Layer 3 of a small transformer language model trained on English Wikipedia (13 layers, counted from 0, width 64).
A neuron's activation on a vector x is SiLU(gate . x) times (in . x), where the dot is the dot product.
The model reads these tokens: " Run" "n" "ers" "-" "up" " (" "1" "0" "):" " " "1" "9" "8" "0" "–" "8" "1" "," " " "1" "9" "8" "3" "–" "8" "4" "," " " "1" "9" "8" "8"

The vector x that enters this layer's MLP at each token. A number n stands for (n - 500) times 0.004.
0 " Run": 587 632 409 380 516 532 604 511 436 527 296 448 679 206 471 660 491 270 383 318 532 699 536 554 341 530 293 513 533 411 554 429 548 382 558 423 759 435 435 430 391 568 461 303 525 548 624 327 523 364 410 731 584 451 528 623 362 743 646 565 395 498 712 584
1 "n": 526 494 400 351 380 481 336 507 450 305 585 493 422 422 290 581 428 487 462 506 557 650 671 495 767 347 406 688 692 478 557 672 498 585 569 660 614 419 433 431 619 597 533 526 541 549 510 713 333 410 363 363 476 535 462 511 599 526 369 472 547 842 664 595
2 "ers": 495 430 425 495 436 459 547 555 410 605 479 568 411 569 450 579 523 597 482 417 479 558 409 464 502 694 310 609 783 299 539 546 632 671 476 499 454 375 694 382 692 454 632 267 373 453 596 502 522 636 446 824 577 556 541 491 411 339 559 585 347 801 494 553
3 "-": 296 472 373 232 322 449 696 602 410 400 541 574 526 593 622 466 392 558 496 533 474 590 438 381 734 566 445 459 510 775 568 583 618 459 674 831 450 339 407 518 688 456 502 492 548 582 592 510 569 378 492 407 868 507 451 566 649 646 227 557 553 369 478 570
4 "up": 978 461 519 308 640 587 472 375 453 538 586 367 350 521 525 587 494 575 412 698 606 470 453 488 575 660 475 513 478 543 640 467 557 551 418 409 773 405 471 381 338 448 579 733 516 732 541 302 599 636 295 465 544 501 530 603 301 233 346 629 593 596 521 542
5 " (": 711 449 298 314 443 367 511 524 579 475 482 547 383 537 584 485 439 460 408 419 573 527 399 502 454 384 427 531 573 556 463 409 554 477 678 679 564 330 571 385 870 483 510 520 551 507 453 519 695 419 389 409 667 521 698 619 595 690 717 574 309 350 561 573
6 "1": 418 543 286 341 533 664 417 459 563 223 473 514 582 576 487 719 561 527 534 499 678 585 681 602 677 731 476 620 548 404 708 572 575 414 467 522 465 511 592 536 720 528 487 545 334 562 379 468 604 336 399 463 623 431 661 537 548 406 522 494 570 440 667 277
7 "0": 570 436 419 371 443 610 519 570 557 219 592 333 597 506 344 799 544 413 611 369 673 480 615 536 492 723 365 479 617 371 669 659 508 258 513 512 369 670 375 555 586 539 485 423 652 450 429 363 675 554 481 485 565 531 628 624 498 346 552 667 417 526 798 332
8 "):": 582 491 326 293 556 442 595 622 501 574 436 645 513 682 570 591 492 592 135 566 445 532 189 399 359 368 588 455 575 434 651 561 483 275 529 509 510 517 376 350 787 386 605 448 492 540 557 498 513 540 646 295 486 566 615 362 696 603 535 453 567 510 711 436
9 " ": 540 709 345 378 461 457 475 460 523 298 524 417 549 484 575 356 597 370 326 537 534 500 545 561 587 568 502 491 562 352 425 458 482 453 743 575 552 551 587 472 848 510 414 360 435 358 453 424 589 617 370 432 670 507 628 655 711 496 448 631 568 341 420 697
10 "1": 465 571 306 315 487 639 434 512 547 235 506 477 570 578 500 788 561 519 546 520 652 562 713 606 650 721 533 611 506 326 703 585 554 492 421 538 456 513 549 531 716 548 519 491 347 612 387 436 616 344 398 541 636 453 621 546 514 416 500 507 581 425 667 237
11 "9": 535 518 336 364 573 542 562 665 473 283 509 489 577 379 463 707 627 566 547 404 508 502 584 551 553 611 412 689 584 544 643 693 510 654 583 562 327 717 385 507 607 518 455 501 572 412 485 259 703 338 370 381 651 548 687 616 243 482 606 533 410 530 714 341
12 "8": 532 507 412 417 528 538 562 633 396 255 483 460 583 376 517 731 578 641 484 480 550 493 676 519 613 644 522 696 534 586 611 653 512 623 560 414 468 683 406 487 710 531 459 438 454 532 402 353 734 297 405 426 628 539 706 562 329 445 509 489 390 550 732 242
13 "0": 607 440 405 319 445 613 519 598 540 228 631 339 623 509 370 824 551 404 651 407 665 504 634 551 532 690 379 446 635 387 674 659 484 318 513 550 359 630 365 519 531 549 493 410 638 457 448 370 629 599 473 520 599 513 619 622 463 315 549 663 415 497 767 308
14 "–": 522 645 471 223 216 611 816 388 557 366 496 506 608 668 582 574 526 545 404 493 577 586 450 329 735 689 485 559 558 657 635 491 487 476 601 703 493 388 516 468 624 454 560 397 532 573 584 499 667 518 331 249 770 614 400 710 669 492 561 492 441 465 608 502
15 "8": 522 494 417 411 515 530 539 651 382 251 470 469 591 394 515 725 579 631 455 488 548 502 669 511 573 636 523 685 541 594 598 666 527 573 532 388 460 665 397 495 717 535 462 451 462 529 392 358 743 293 424 443 616 550 710 547 341 451 496 490 398 545 731 241
16 "1": 473 562 315 303 435 620 415 510 544 228 499 504 561 602 504 781 530 515 541 534 622 566 744 590 622 719 538 577 513 390 713 610 557 475 409 519 467 510 526 527 711 549 545 510 364 605 384 414 634 335 428 545 646 468 621 545 524 433 473 513 582 408 654 229
17 ",": 423 417 254 364 557 451 743 375 622 576 835 314 424 439 408 585 544 596 231 597 605 491 404 532 554 478 608 513 501 339 688 656 567 409 694 312 506 403 467 280 659 389 469 533 625 469 545 618 521 448 504 488 458 556 538 458 543 660 581 443 391 474 416 508
18 " ": 552 697 360 376 442 439 476 458 519 278 518 419 535 516 558 351 571 356 321 555 534 502 553 550 520 594 476 464 539 377 437 467 509 441 724 544 553 553 598 472 847 507 416 358 451 366 458 454 605 646 385 439 668 507 645 643 721 518 443 625 579 348 418 725
19 "1": 464 554 319 301 446 607 412 504 539 226 501 501 569 595 490 783 538 518 528 545 636 560 739 587 602 723 532 587 499 380 720 610 568 493 399 534 469 496 527 527 712 546 545 495 356 612 387 408 624 343 412 543 647 458 627 548 533 444 466 510 595 411 651 238
20 "9": 516 494 324 338 586 529 542 676 461 284 493 495 591 391 456 687 634 567 520 427 497 520 580 531 506 612 392 655 599 591 657 708 532 631 600 557 317 698 370 488 603 514 457 515 589 393 494 273 686 334 395 376 642 543 698 595 261 501 606 533 408 520 710 353
21 "8": 522 492 409 414 524 519 534 647 380 255 456 472 589 391 503 708 589 634 444 495 537 516 676 503 562 641 513 688 544 636 623 669 530 587 552 397 453 664 395 488 717 526 465 455 468 519 397 350 723 293 426 419 611 540 728 535 347 466 496 490 405 540 735 255
22 "3": 555 416 418 421 409 499 473 682 548 291 613 442 492 448 463 589 647 563 420 353 606 557 520 547 630 622 323 488 647 432 711 704 577 374 535 482 425 455 697 448 756 594 678 511 554 500 422 294 701 420 493 530 653 536 569 415 478 483 484 553 544 491 617 226
23 "–": 548 658 479 225 210 620 818 413 554 369 482 498 619 677 567 567 532 531 405 495 570 591 467 322 717 690 473 532 562 641 651 493 486 479 621 696 483 384 505 469 620 453 562 424 549 583 586 519 668 527 334 255 761 619 405 708 672 500 565 501 442 467 607 508
24 "8": 537 483 405 406 514 520 512 654 377 268 468 458 614 419 510 713 589 628 432 498 558 514 673 497 582 629 510 686 548 620 590 679 543 570 538 396 458 652 420 476 724 536 475 471 448 532 388 358 730 293 437 460 611 541 723 524 356 461 484 484 415 540 728 246
25 "4": 569 409 465 452 383 471 530 664 465 321 647 412 526 419 514 605 588 611 424 348 618 563 522 535 655 641 302 414 660 516 690 686 569 364 577 409 468 476 610 437 778 576 617 453 563 504 409 366 741 381 531 483 607 527 610 438 487 464 496 596 512 532 669 211
26 ",": 412 404 250 365 564 446 737 376 625 568 842 313 420 437 416 596 532 612 226 590 608 496 392 532 561 506 597 510 486 335 689 650 567 430 690 339 507 411 466 265 655 393 492 528 607 469 544 613 529 452 508 488 467 560 536 467 542 671 585 444 385 458 424 496
27 " ": 556 697 354 370 444 450 455 468 518 279 524 413 532 534 545 348 574 355 311 560 543 515 554 546 497 597 460 451 543 390 436 461 526 435 730 556 538 553 595 456 839 509 422 369 451 367 449 465 596 651 414 452 656 517 648 624 717 522 448 630 592 332 425 724
28 "1": 477 556 302 293 460 614 385 515 539 233 491 496 573 602 469 762 548 488 517 553 636 578 749 579 588 708 515 582 512 425 727 614 573 482 419 543 451 493 530 526 704 549 559 529 366 607 389 423 605 343 438 547 640 457 640 524 536 462 457 516 618 409 648 240
29 "9": 527 490 317 323 595 525 535 672 463 290 487 488 601 403 438 673 645 552 512 438 488 525 599 514 502 607 369 632 609 624 658 715 535 622 625 560 316 693 365 469 596 520 463 539 597 388 499 293 668 328 413 376 631 542 705 579 275 519 601 532 403 519 707 365
30 "8": 533 487 400 398 534 512 528 643 380 259 455 463 601 405 484 701 599 627 437 504 534 518 695 489 560 642 496 673 553 669 621 676 537 585 571 403 454 666 391 466 717 530 469 475 466 518 399 363 713 289 436 424 605 537 731 522 359 484 491 485 402 543 731 262
31 "8": 538 481 405 402 521 511 519 638 378 257 449 459 605 418 485 705 594 620 432 493 536 511 700 482 559 645 495 669 558 664 615 681 539 568 560 392 456 658 395 473 720 536 485 473 463 518 394 362 702 294 447 438 604 547 734 515 369 484 486 484 408 544 727 254

Each question shows the input weights of one neuron of the MLP. A number n stands for (n - 500) times 0.0025.

n177 gate: 480 606 622 522 377 409 432 502 421 720 499 317 545 654 459 302 503 563 498 483 357 406 567 476 666 618 580 554 271 286 473 634 353 463 482 641 396 472 610 260 596 603 525 493 554 585 492 555 472 327 477 633 380 465 668 345 365 451 305 575 495 489 273 347
n177 in: 396 519 632 620 269 432 501 575 572 641 370 168 548 607 415 430 691 476 586 352 309 515 438 635 647 589 541 603 419 432 535 421 527 609 507 607 471 537 564 424 614 426 499 542 496 630 629 559 593 263 343 492 275 346 410 258 409 594 455 474 559 389 364 475
On which token does it fire most, and how strongly? 13 "0", at about 0.55

n128 gate: 361 330 572 614 415 425 530 445 401 591 452 468 716 560 384 472 460 413 409 630 715 540 579 366 393 737 513 409 411 501 451 485 355 497 320 652 402 420 518 543 513 554 504 420 673 746 451 633 765 551 483 567 603 482 482 495 263 339 625 443 449 509 459 614
n128 in: 566 432 506 561 452 592 568 431 495 299 403 608 616 359 607 475 628 493 697 468 568 435 350 645 402 515 478 595 642 321 425 613 519 502 520 580 541 472 294 229 358 659 564 385 345 569 564 499 563 403 541 487 500 586 361 657 523 496 468 316 591 451 379 484
It fires most on token 14 "–"

n121 gate: 606 466 701 539 492 428 392 417 400 321 522 514 178 256 430 519 188 521 412 263 696 640 353 500 428 546 369 276 351 578 569 337 434 629 520 526 414 606 590 435 467 711 605 611 351 527 503 530 476 653 619 497 567 547 216 601 412 475 645 563 576 380 681 694
n121 in: 603 546 522 522 511 323 480 512 441 286 608 410 181 260 555 468 339 438 274 427 693 650 254 412 345 748 488 354 431 560 601 445 488 667 396 516 504 710 476 516 475 616 585 495 381 715 623 558 515 743 704 666 530 773 391 452 500 491 547 611 664 538 520 558
It fires most on token 4 "up"

n37 gate: 334 417 773 796 384 458 539 373 601 372 701 622 539 433 549 351 496 264 261 608 421 381 636 464 600 567 636 513 526 491 479 416 448 378 422 704 541 294 391 499 642 539 216 334 622 369 612 574 453 437 449 486 564 246 541 363 523 495 540 474 685 649 519 486
n37 in: 414 647 386 506 600 480 451 491 484 855 520 430 512 654 418 666 550 658 449 444 546 717 459 597 488 463 398 428 533 592 531 496 302 672 640 434 505 646 659 406 530 494 492 407 172 680 460 271 401 569 449 424 533 617 490 493 654 546 299 626 414 374 424 748
Its two highest activations, in order, are on tokens 9 " ", 18 " "

n108 gate: 504 397 360 540 582 582 616 500 748 719 488 474 658 438 520 438 403 182 607 637 550 397 346 629 412 355 429 535 433 424 568 484 425 597 448 596 589 619 522 755 357 482 548 357 537 561 357 480 421 429 524 510 250 627 518 737 431 439 484 512 396 299 548 694
n108 in: 395 710 494 417 363 338 299 462 449 459 248 242 530 471 501 534 380 612 343 556 495 588 367 471 449 593 297 292 429 649 467 484 645 581 106 321 455 586 538 412 467 661 557 486 380 412 607 416 336 471 589 354 533 416 561 254 679 566 375 425 484 542 480 491
It fires most on token 11 "9"

n163 gate: 493 471 519 653 679 483 208 488 335 248 505 586 548 433 765 317 521 453 670 574 560 421 309 630 612 392 318 503 243 392 545 474 422 439 387 536 621 434 632 442 413 563 421 582 459 859 318 726 532 552 697 571 557 641 374 401 435 476 364 504 501 589 461 544
n163 in: 380 363 477 570 543 599 299 584 362 416 601 646 491 495 573 511 615 434 424 592 451 469 533 550 516 702 630 485 268 454 568 466 618 614 220 553 496 407 604 550 405 638 553 473 548 573 404 531 304 574 751 628 278 401 438 386 415 464 213 484 535 850 192 499
It fires most on token 5 " ("

n119 gate: 185 358 639 647 480 483 430 229 579 667 485 705 402 271 412 345 527 335 527 651 511 498 366 500 539 721 344 524 537 659 410 609 701 623 454 476 441 448 534 350 540 477 374 694 607 472 459 565 417 520 324 413 536 509 546 595 738 524 489 407 645 421 692 700
n119 in: 390 394 331 669 595 443 489 519 452 539 451 636 602 530 305 598 324 406 629 620 467 700 279 461 580 670 611 639 392 540 589 693 377 572 524 660 513 528 499 688 551 577 285 711 487 276 468 635 544 611 314 481 565 731 531 624 789 554 577 526 609 549 412 669
Its two highest activations, in order, are on tokens 3 "-", 1 "n"

n182 gate: 450 497 638 554 457 306 541 477 666 649 519 377 727 374 609 634 589 378 549 448 391 310 488 668 601 460 463 444 585 327 661 459 525 919 517 476 470 446 594 449 681 415 420 502 428 498 779 419 646 502 549 494 379 369 364 646 698 225 334 388 488 404 669 502
n182 in: 355 502 551 412 450 576 614 606 501 539 325 529 550 367 537 369 569 355 558 535 646 636 415 522 375 633 610 540 723 296 553 632 491 883 515 540 485 423 516 270 738 634 492 400 468 541 707 557 484 547 422 537 515 497 342 517 416 354 379 445 739 454 676 458
On which token does it fire most, and how strongly? 2 "ers", at about 2.9

n118 gate: 522 401 681 461 594 594 427 593 607 471 307 365 294 509 242 311 432 578 404 719 428 173 605 493 321 436 587 348 400 578 843 526 354 458 427 426 415 390 622 708 511 535 281 451 565 496 441 382 708 367 518 443 518 417 539 602 467 527 373 439 662 628 481 635
n118 in: 574 547 420 528 617 577 601 507 474 441 688 783 463 610 731 508 636 668 521 357 515 713 456 334 539 613 561 527 557 364 194 426 553 393 543 547 694 439 478 253 402 524 756 556 527 556 515 386 554 587 523 506 434 564 450 395 436 281 465 527 220 278 718 520
It fires most on token 4 "up"

n132 gate: 692 521 593 606 585 594 665 564 303 563 491 593 298 605 340 364 443 397 584 408 378 624 490 627 626 417 322 372 503 518 589 260 490 519 559 535 526 530 561 510 328 429 252 626 318 350 654 527 521 599 508 311 415 376 604 544 603 431 627 557 502 330 550 573
n132 in: 654 504 566 482 724 596 627 621 641 410 523 607 544 659 514 427 180 344 585 520 450 502 297 566 556 575 515 463 366 438 751 494 441 585 383 300 463 581 484 585 385 434 587 579 442 561 552 536 728 430 584 554 559 368 576 350 551 532 524 613 570 388 576 442
It fires most on token 1 "n"

n39 gate: 320 504 397 557 194 449 440 410 604 709 495 368 617 636 660 397 382 443 556 606 527 629 512 602 429 426 415 452 158 556 793 581 492 608 428 606 451 510 600 476 436 713 397 447 642 384 619 590 734 624 317 458 586 362 459 443 342 581 563 453 628 418 567 551
n39 in: 437 358 511 432 146 365 495 391 583 559 474 641 590 678 556 436 427 398 587 472 541 407 623 591 618 95 440 395 268 396 710 569 575 433 413 463 716 364 612 381 347 588 331 655 621 486 597 642 479 431 366 522 490 286 381 704 550 593 530 581 599 431 516 484
On which token does it fire most, and how strongly? 3 "-", at about 0.95

n24 gate: 562 274 347 445 525 623 426 396 412 526 278 411 521 330 448 404 385 489 444 256 493 465 485 529 493 430 674 568 755 427 514 521 551 524 386 580 137 233 589 643 518 231 515 532 516 353 633 805 611 584 417 476 259 435 422 397 480 439 268 425 811 405 482 501
n24 in: 661 264 428 625 497 620 399 475 542 389 515 303 437 402 398 425 313 766 591 455 361 688 441 421 446 390 621 465 610 553 543 513 339 494 252 285 377 362 587 538 552 437 248 504 557 637 255 563 298 555 696 379 482 599 405 645 660 551 399 601 759 652 463 556
On which token does it fire most, and how strongly? 1 "n", at about 1.1

n107 gate: 372 620 396 601 767 345 472 635 548 528 594 521 333 693 586 440 452 625 697 474 529 548 490 540 444 565 551 341 576 551 473 528 390 616 486 411 356 556 515 500 570 312 505 626 600 657 320 726 731 414 479 489 546 612 596 657 498 445 510 545 709 528 429 632
n107 in: 661 392 518 508 371 750 499 414 430 537 506 487 565 368 353 615 585 554 207 534 455 552 560 272 613 574 533 585 513 548 505 442 586 403 628 669 587 441 492 771 545 598 423 494 330 422 691 379 422 539 361 877 419 587 566 309 612 565 590 463 407 572 487 415
It fires most on token 6 "1"

n2 gate: 504 479 619 715 277 667 562 419 455 420 558 386 280 482 399 431 420 289 500 478 287 688 231 530 387 445 643 228 219 444 460 433 664 491 504 444 325 503 176 467 432 503 481 471 326 346 510 604 430 553 457 337 523 505 610 424 494 630 529 558 425 573 524 374
n2 in: 595 334 495 320 478 420 400 534 231 631 395 423 719 561 433 236 328 473 501 470 419 581 412 586 390 445 547 446 456 479 503 809 563 542 457 464 450 336 576 539 579 567 590 574 624 544 494 532 467 510 707 698 472 465 688 430 460 550 665 771 268 414 292 656
It fires most on token 14 "–"

n122 gate: 550 297 369 382 459 528 457 539 451 471 323 481 518 492 399 162 331 522 640 355 689 547 528 413 315 452 329 576 477 652 488 507 568 202 442 377 480 642 699 622 498 581 373 605 558 568 534 766 515 554 447 305 629 250 482 376 664 446 600 593 543 496 564 558
n122 in: 478 755 548 426 402 458 443 597 468 398 377 453 423 298 404 411 403 481 657 596 542 391 816 489 454 494 527 653 430 523 428 501 249 361 387 321 812 539 628 686 568 418 509 418 553 419 332 620 553 399 603 335 545 206 460 512 785 634 420 557 386 604 483 462
It fires most on token 2 "ers"

n32 gate: 629 468 185 521 271 538 697 564 529 530 417 485 626 676 350 339 798 462 497 524 500 389 458 384 441 339 713 412 583 511 493 389 393 522 522 334 248 345 480 729 487 596 308 608 445 517 452 675 431 506 564 482 145 485 490 304 507 628 507 628 788 381 516 265
n32 in: 554 485 536 515 333 575 749 636 499 715 568 507 444 460 447 299 545 607 382 686 413 574 512 517 349 455 680 429 715 527 695 407 510 645 575 577 394 446 465 479 589 529 296 334 794 677 441 416 261 532 511 481 84 528 617 307 370 282 499 399 592 384 579 611
Its two highest activations, in order, are on tokens 8 "):", 17 ","

n5 gate: 565 538 790 656 301 392 501 254 546 611 513 204 439 464 491 426 455 445 693 372 433 331 545 581 444 547 450 395 652 475 242 424 475 624 325 205 458 384 415 476 509 486 449 484 551 553 541 620 694 468 543 493 511 143 394 448 477 629 540 260 871 410 442 600
n5 in: 414 526 590 541 524 522 608 499 629 373 424 444 516 551 421 208 560 587 547 402 374 396 560 831 333 629 386 396 470 410 217 621 410 472 368 626 700 453 265 638 493 589 593 386 588 678 518 684 576 643 427 574 351 536 581 371 327 600 719 384 573 545 540 577
It fires most on token 3 "-"

n171 gate: 395 492 715 622 662 345 446 382 481 432 574 562 458 494 711 734 387 418 589 389 563 349 569 547 557 503 525 452 628 631 424 514 379 387 615 506 346 413 586 580 557 422 674 394 601 555 460 454 255 514 647 349 199 558 545 747 656 362 533 538 724 671 355 398
n171 in: 365 341 580 632 676 412 433 384 547 477 454 453 439 660 653 693 322 487 464 497 551 315 651 499 606 515 525 514 689 629 360 609 311 506 347 723 397 430 608 512 638 604 519 537 723 529 506 611 363 514 663 414 473 441 600 725 622 428 564 602 664 632 526 319
On which token does it fire most, and how strongly? 0 " Run", at about 0.56

n31 gate: 379 425 507 696 365 217 567 345 485 570 384 428 418 424 311 462 341 557 437 392 613 399 628 585 436 297 366 362 591 503 455 595 553 492 470 415 501 480 664 529 352 493 398 599 535 571 306 622 559 629 441 579 319 601 523 605 507 503 384 332 652 430 465 352
n31 in: 399 405 621 350 429 721 370 646 559 460 499 602 650 416 557 604 565 621 509 758 257 567 464 531 556 539 590 652 549 565 588 487 512 544 615 749 543 469 537 440 405 482 435 377 656 435 526 504 279 305 381 485 469 542 435 226 658 502 243 566 375 319 356 515
It fires most on token 7 "0"

n138 gate: 556 456 860 535 586 489 617 592 544 568 441 388 384 564 565 556 628 374 429 504 662 480 610 535 491 372 444 491 298 429 275 556 718 335 448 441 664 603 615 584 425 528 391 490 459 565 487 585 331 471 470 502 290 541 653 571 357 611 499 724 359 323 466 481
n138 in: 546 426 548 392 428 591 558 678 479 517 405 357 559 468 513 446 575 334 512 532 620 419 459 559 360 311 500 562 493 420 305 573 409 527 528 438 421 646 600 498 510 519 619 415 775 791 435 398 359 500 419 641 393 565 509 630 327 618 405 823 501 312 419 524
Its two highest activations, in order, are on tokens 0 " Run", 6 "1"

n70 gate: 355 555 657 517 444 380 556 537 548 341 404 600 419 640 465 545 575 534 577 121 423 638 393 660 518 506 699 477 707 553 584 452 481 467 628 273 341 726 444 591 338 610 441 636 521 569 502 781 408 441 470 591 351 532 354 547 487 551 436 511 559 551 771 564
n70 in: 437 512 327 454 274 438 633 362 539 436 681 501 308 627 350 590 410 321 413 481 427 691 381 480 621 476 499 610 623 534 594 408 567 658 503 586 374 602 405 493 401 814 643 527 334 511 447 524 302 470 405 536 582 755 427 557 482 268 590 652 307 541 567 415
Its two highest activations, in order, are on tokens 1 "n", 7 "0"

n46 gate: 361 545 561 638 307 355 518 622 382 702 557 607 514 509 420 526 507 306 612 483 285 411 505 510 356 451 468 590 477 584 469 488 310 483 575 610 717 247 658 644 668 622 419 746 431 531 697 346 405 662 608 331 454 379 478 624 624 348 504 405 388 338 643 439
n46 in: 458 711 442 529 274 402 578 511 437 541 426 531 263 494 551 566 732 469 518 520 307 419 594 418 389 476 614 520 389 497 580 636 541 460 486 696 625 464 531 405 574 444 465 518 628 441 543 381 519 562 517 553 439 662 313 692 457 526 603 539 627 638 385 526
On which token does it fire most, and how strongly? 6 "1", at about 0.38

n173 gate: 362 442 438 631 648 626 803 530 568 522 405 417 642 447 615 379 203 401 521 538 528 587 523 387 606 195 743 487 584 692 441 382 563 493 579 440 452 235 743 579 373 224 583 555 398 254 515 447 452 681 423 500 484 554 500 563 259 469 753 462 500 419 510 385
n173 in: 451 533 349 640 447 500 736 637 504 485 343 490 435 729 471 532 385 438 627 476 784 525 418 438 626 548 404 454 460 655 504 613 500 375 461 315 431 454 347 713 426 530 518 382 590 304 86 666 804 595 444 731 628 530 477 346 640 673 778 392 606 541 417 412
It fires most on token 4 "up"

n72 gate: 425 422 499 510 644 590 353 609 613 415 496 559 503 320 786 315 462 503 674 499 774 502 496 694 266 325 321 672 460 324 467 642 505 422 630 305 532 521 256 523 445 519 467 336 544 674 664 542 536 423 490 657 500 450 390 540 336 618 599 379 480 338 510 544
n72 in: 472 479 836 378 545 505 494 407 688 487 382 435 542 629 372 629 582 452 526 280 219 279 710 373 609 495 511 706 482 384 442 529 666 539 481 572 519 520 524 297 486 430 303 364 684 434 505 673 560 381 463 341 577 455 421 422 571 583 578 521 590 683 589 438
It fires most on token 4 "up"

n58 gate: 390 460 533 803 327 410 523 320 526 526 529 636 660 486 266 342 470 414 609 417 569 397 555 453 541 355 507 535 522 443 637 372 348 603 468 333 620 414 361 504 538 539 432 426 550 511 412 530 363 478 463 355 513 317 531 437 462 491 581 479 412 543 536 619
n58 in: 419 401 484 477 344 572 519 325 406 595 536 607 484 421 471 496 415 455 548 319 354 377 458 726 475 527 457 453 506 429 415 422 389 482 614 711 607 590 468 386 545 484 472 501 447 581 317 585 429 344 491 542 443 453 599 468 538 384 561 569 358 557 532 575
On which token does it fire most, and how strongly? 1 "n", at about 0.42

n184 gate: 665 500 524 394 575 412 451 609 729 365 448 524 419 502 509 503 500 705 576 635 615 608 455 301 360 362 528 411 333 548 391 510 497 566 457 376 496 639 683 512 415 669 560 573 561 545 471 589 375 586 422 532 563 434 596 502 553 455 629 573 483 590 488 533
n184 in: 479 663 503 436 469 579 384 444 516 317 536 334 461 604 573 512 491 509 417 432 478 377 598 710 598 586 467 501 413 619 669 322 420 415 508 519 642 465 239 642 465 333 566 523 485 314 417 364 674 369 531 496 489 589 215 601 580 502 588 406 260 540 401 526
Its two highest activations, in order, are on tokens 4 "up", 2 "ers"

n153 gate: 294 179 381 651 569 201 660 572 441 427 533 489 597 587 444 440 667 478 512 716 518 376 551 654 588 432 606 566 420 716 606 394 674 517 496 409 326 469 617 595 490 338 360 411 498 727 547 571 388 700 373 468 377 291 558 432 544 465 568 540 821 709 438 535
n153 in: 527 540 523 552 642 509 531 480 551 516 374 455 510 578 491 414 451 589 590 537 696 482 464 704 603 647 363 454 473 411 738 631 594 480 800 346 646 513 321 530 575 412 410 552 489 469 151 730 589 396 504 573 473 675 383 556 411 439 544 473 373 548 362 614
Its two highest activations, in order, are on tokens 17 ",", 26 ","

n76 gate: 418 397 564 473 618 267 527 520 582 440 350 615 316 368 559 584 524 585 399 420 391 425 299 735 733 425 575 698 457 528 503 602 363 565 407 630 378 533 373 517 504 343 500 447 392 561 444 567 189 599 437 625 251 342 606 542 358 710 330 388 485 383 462 413
n76 in: 630 651 609 496 511 633 546 621 576 215 382 361 357 530 550 611 354 345 518 346 555 473 332 513 439 585 341 681 568 619 390 549 568 605 576 508 356 520 299 445 553 572 508 431 356 385 601 729 483 656 631 688 282 429 490 589 524 509 602 631 447 448 481 490
Its two highest activations, in order, are on tokens 4 "up", 22 "3"

n127 gate: 592 654 229 619 449 490 396 511 466 535 561 381 593 539 517 397 208 457 580 555 472 429 395 430 578 645 400 387 577 503 469 318 593 364 596 357 244 331 536 457 477 364 475 574 457 398 488 467 316 383 454 565 406 386 667 481 496 504 862 393 577 624 458 516
n127 in: 598 411 355 533 526 573 564 320 609 467 542 419 546 395 773 413 557 307 568 638 396 493 712 366 510 497 657 610 538 369 525 341 195 470 514 680 389 532 310 422 416 486 674 459 277 595 585 554 476 431 777 577 515 408 586 432 323 606 638 556 591 571 673 431
It fires most on token 3 "-"

n180 gate: 359 561 494 433 451 638 379 590 654 374 242 719 431 471 427 296 378 549 379 567 657 324 386 477 408 537 482 428 538 515 473 531 483 783 348 407 433 682 635 317 525 509 516 431 451 599 350 634 219 390 540 488 459 493 425 679 354 547 472 611 482 474 393 575
n180 in: 448 455 537 601 564 390 607 365 483 419 685 525 478 543 371 363 442 579 578 500 734 485 610 318 480 460 561 279 495 488 532 614 541 322 697 401 385 371 610 635 539 519 358 729 403 453 447 411 524 697 582 564 547 668 646 517 597 435 451 317 264 651 627 538
It fires most on token 0 " Run"

n12 gate: 538 313 511 478 779 665 472 547 539 435 420 404 597 443 521 262 640 473 487 395 552 618 673 503 640 396 592 499 441 537 490 367 388 379 411 447 340 522 429 461 643 642 448 579 429 439 511 884 548 411 560 657 462 367 455 487 419 446 432 371 462 252 654 608
n12 in: 562 483 525 709 692 486 443 351 537 527 552 545 681 608 430 665 489 368 467 388 562 802 453 332 441 445 395 438 471 361 594 716 509 483 570 570 543 416 369 702 547 319 448 631 620 532 399 378 329 570 345 531 518 610 540 401 524 283 801 524 428 619 397 510
It fires most on token 3 "-"

n141 gate: 466 590 472 669 533 592 671 628 533 622 456 374 498 431 451 382 448 595 531 566 283 358 386 563 485 362 334 435 395 357 359 436 341 343 468 745 321 588 709 389 665 678 488 438 558 622 612 410 375 440 501 644 613 653 562 416 434 442 687 398 489 492 348 317
n141 in: 588 487 445 452 395 450 547 602 380 771 329 338 312 542 364 650 620 520 652 491 593 380 374 462 369 422 545 350 444 353 466 559 393 339 580 628 545 548 477 552 451 427 722 395 605 237 423 286 680 630 508 444 583 523 406 503 467 577 522 563 502 387 320 446
Its two highest activations, in order, are on tokens 1 "n", 6 "1"

n95 gate: 367 473 603 464 480 555 355 311 429 464 328 552 523 597 523 389 544 453 537 531 441 397 522 465 727 418 521 154 594 313 556 483 651 484 524 356 484 663 571 523 584 353 549 450 435 450 695 485 444 549 602 328 285 411 690 556 376 467 362 204 483 460 513 515
n95 in: 529 300 634 565 504 596 561 484 515 552 507 487 588 587 572 503 409 544 457 516 488 524 494 351 451 573 526 439 747 396 726 546 432 422 479 601 491 434 713 567 646 448 341 528 699 511 604 470 529 523 604 477 691 533 602 366 525 570 267 204 571 497 623 428
Its two highest activations, in order, are on tokens 8 "):", 0 " Run"

n97 gate: 509 594 593 601 296 522 507 414 278 510 469 641 472 518 728 469 494 587 447 419 704 487 537 471 448 454 381 340 402 618 662 421 404 511 635 459 495 496 531 581 667 529 754 382 541 512 449 526 223 446 612 358 650 529 583 363 548 511 574 581 585 551 219 650
n97 in: 581 585 438 286 561 706 507 500 461 301 434 398 584 243 429 625 262 539 567 515 252 634 496 651 319 503 557 367 544 360 563 418 531 634 432 330 372 447 317 423 457 416 518 465 535 367 432 560 508 563 535 453 372 607 449 611 279 626 524 434 648 415 626 401
It fires most on token 8 "):"

n56 gate: 322 424 532 642 609 412 566 431 415 455 537 590 291 468 443 198 507 498 463 516 626 576 637 673 325 581 579 600 350 764 493 585 698 591 417 369 336 496 535 523 292 465 408 445 401 469 419 230 484 707 513 291 500 335 567 499 399 715 440 571 618 430 575 430
n56 in: 428 400 685 517 673 506 621 292 718 506 437 457 454 731 323 390 518 578 672 405 484 414 744 480 368 550 444 657 398 535 419 515 530 455 612 529 403 451 684 439 174 520 417 515 451 601 566 498 641 635 487 356 527 384 421 503 531 701 442 642 662 507 515 366
On which token does it fire most, and how strongly? 8 "):", at about 0.61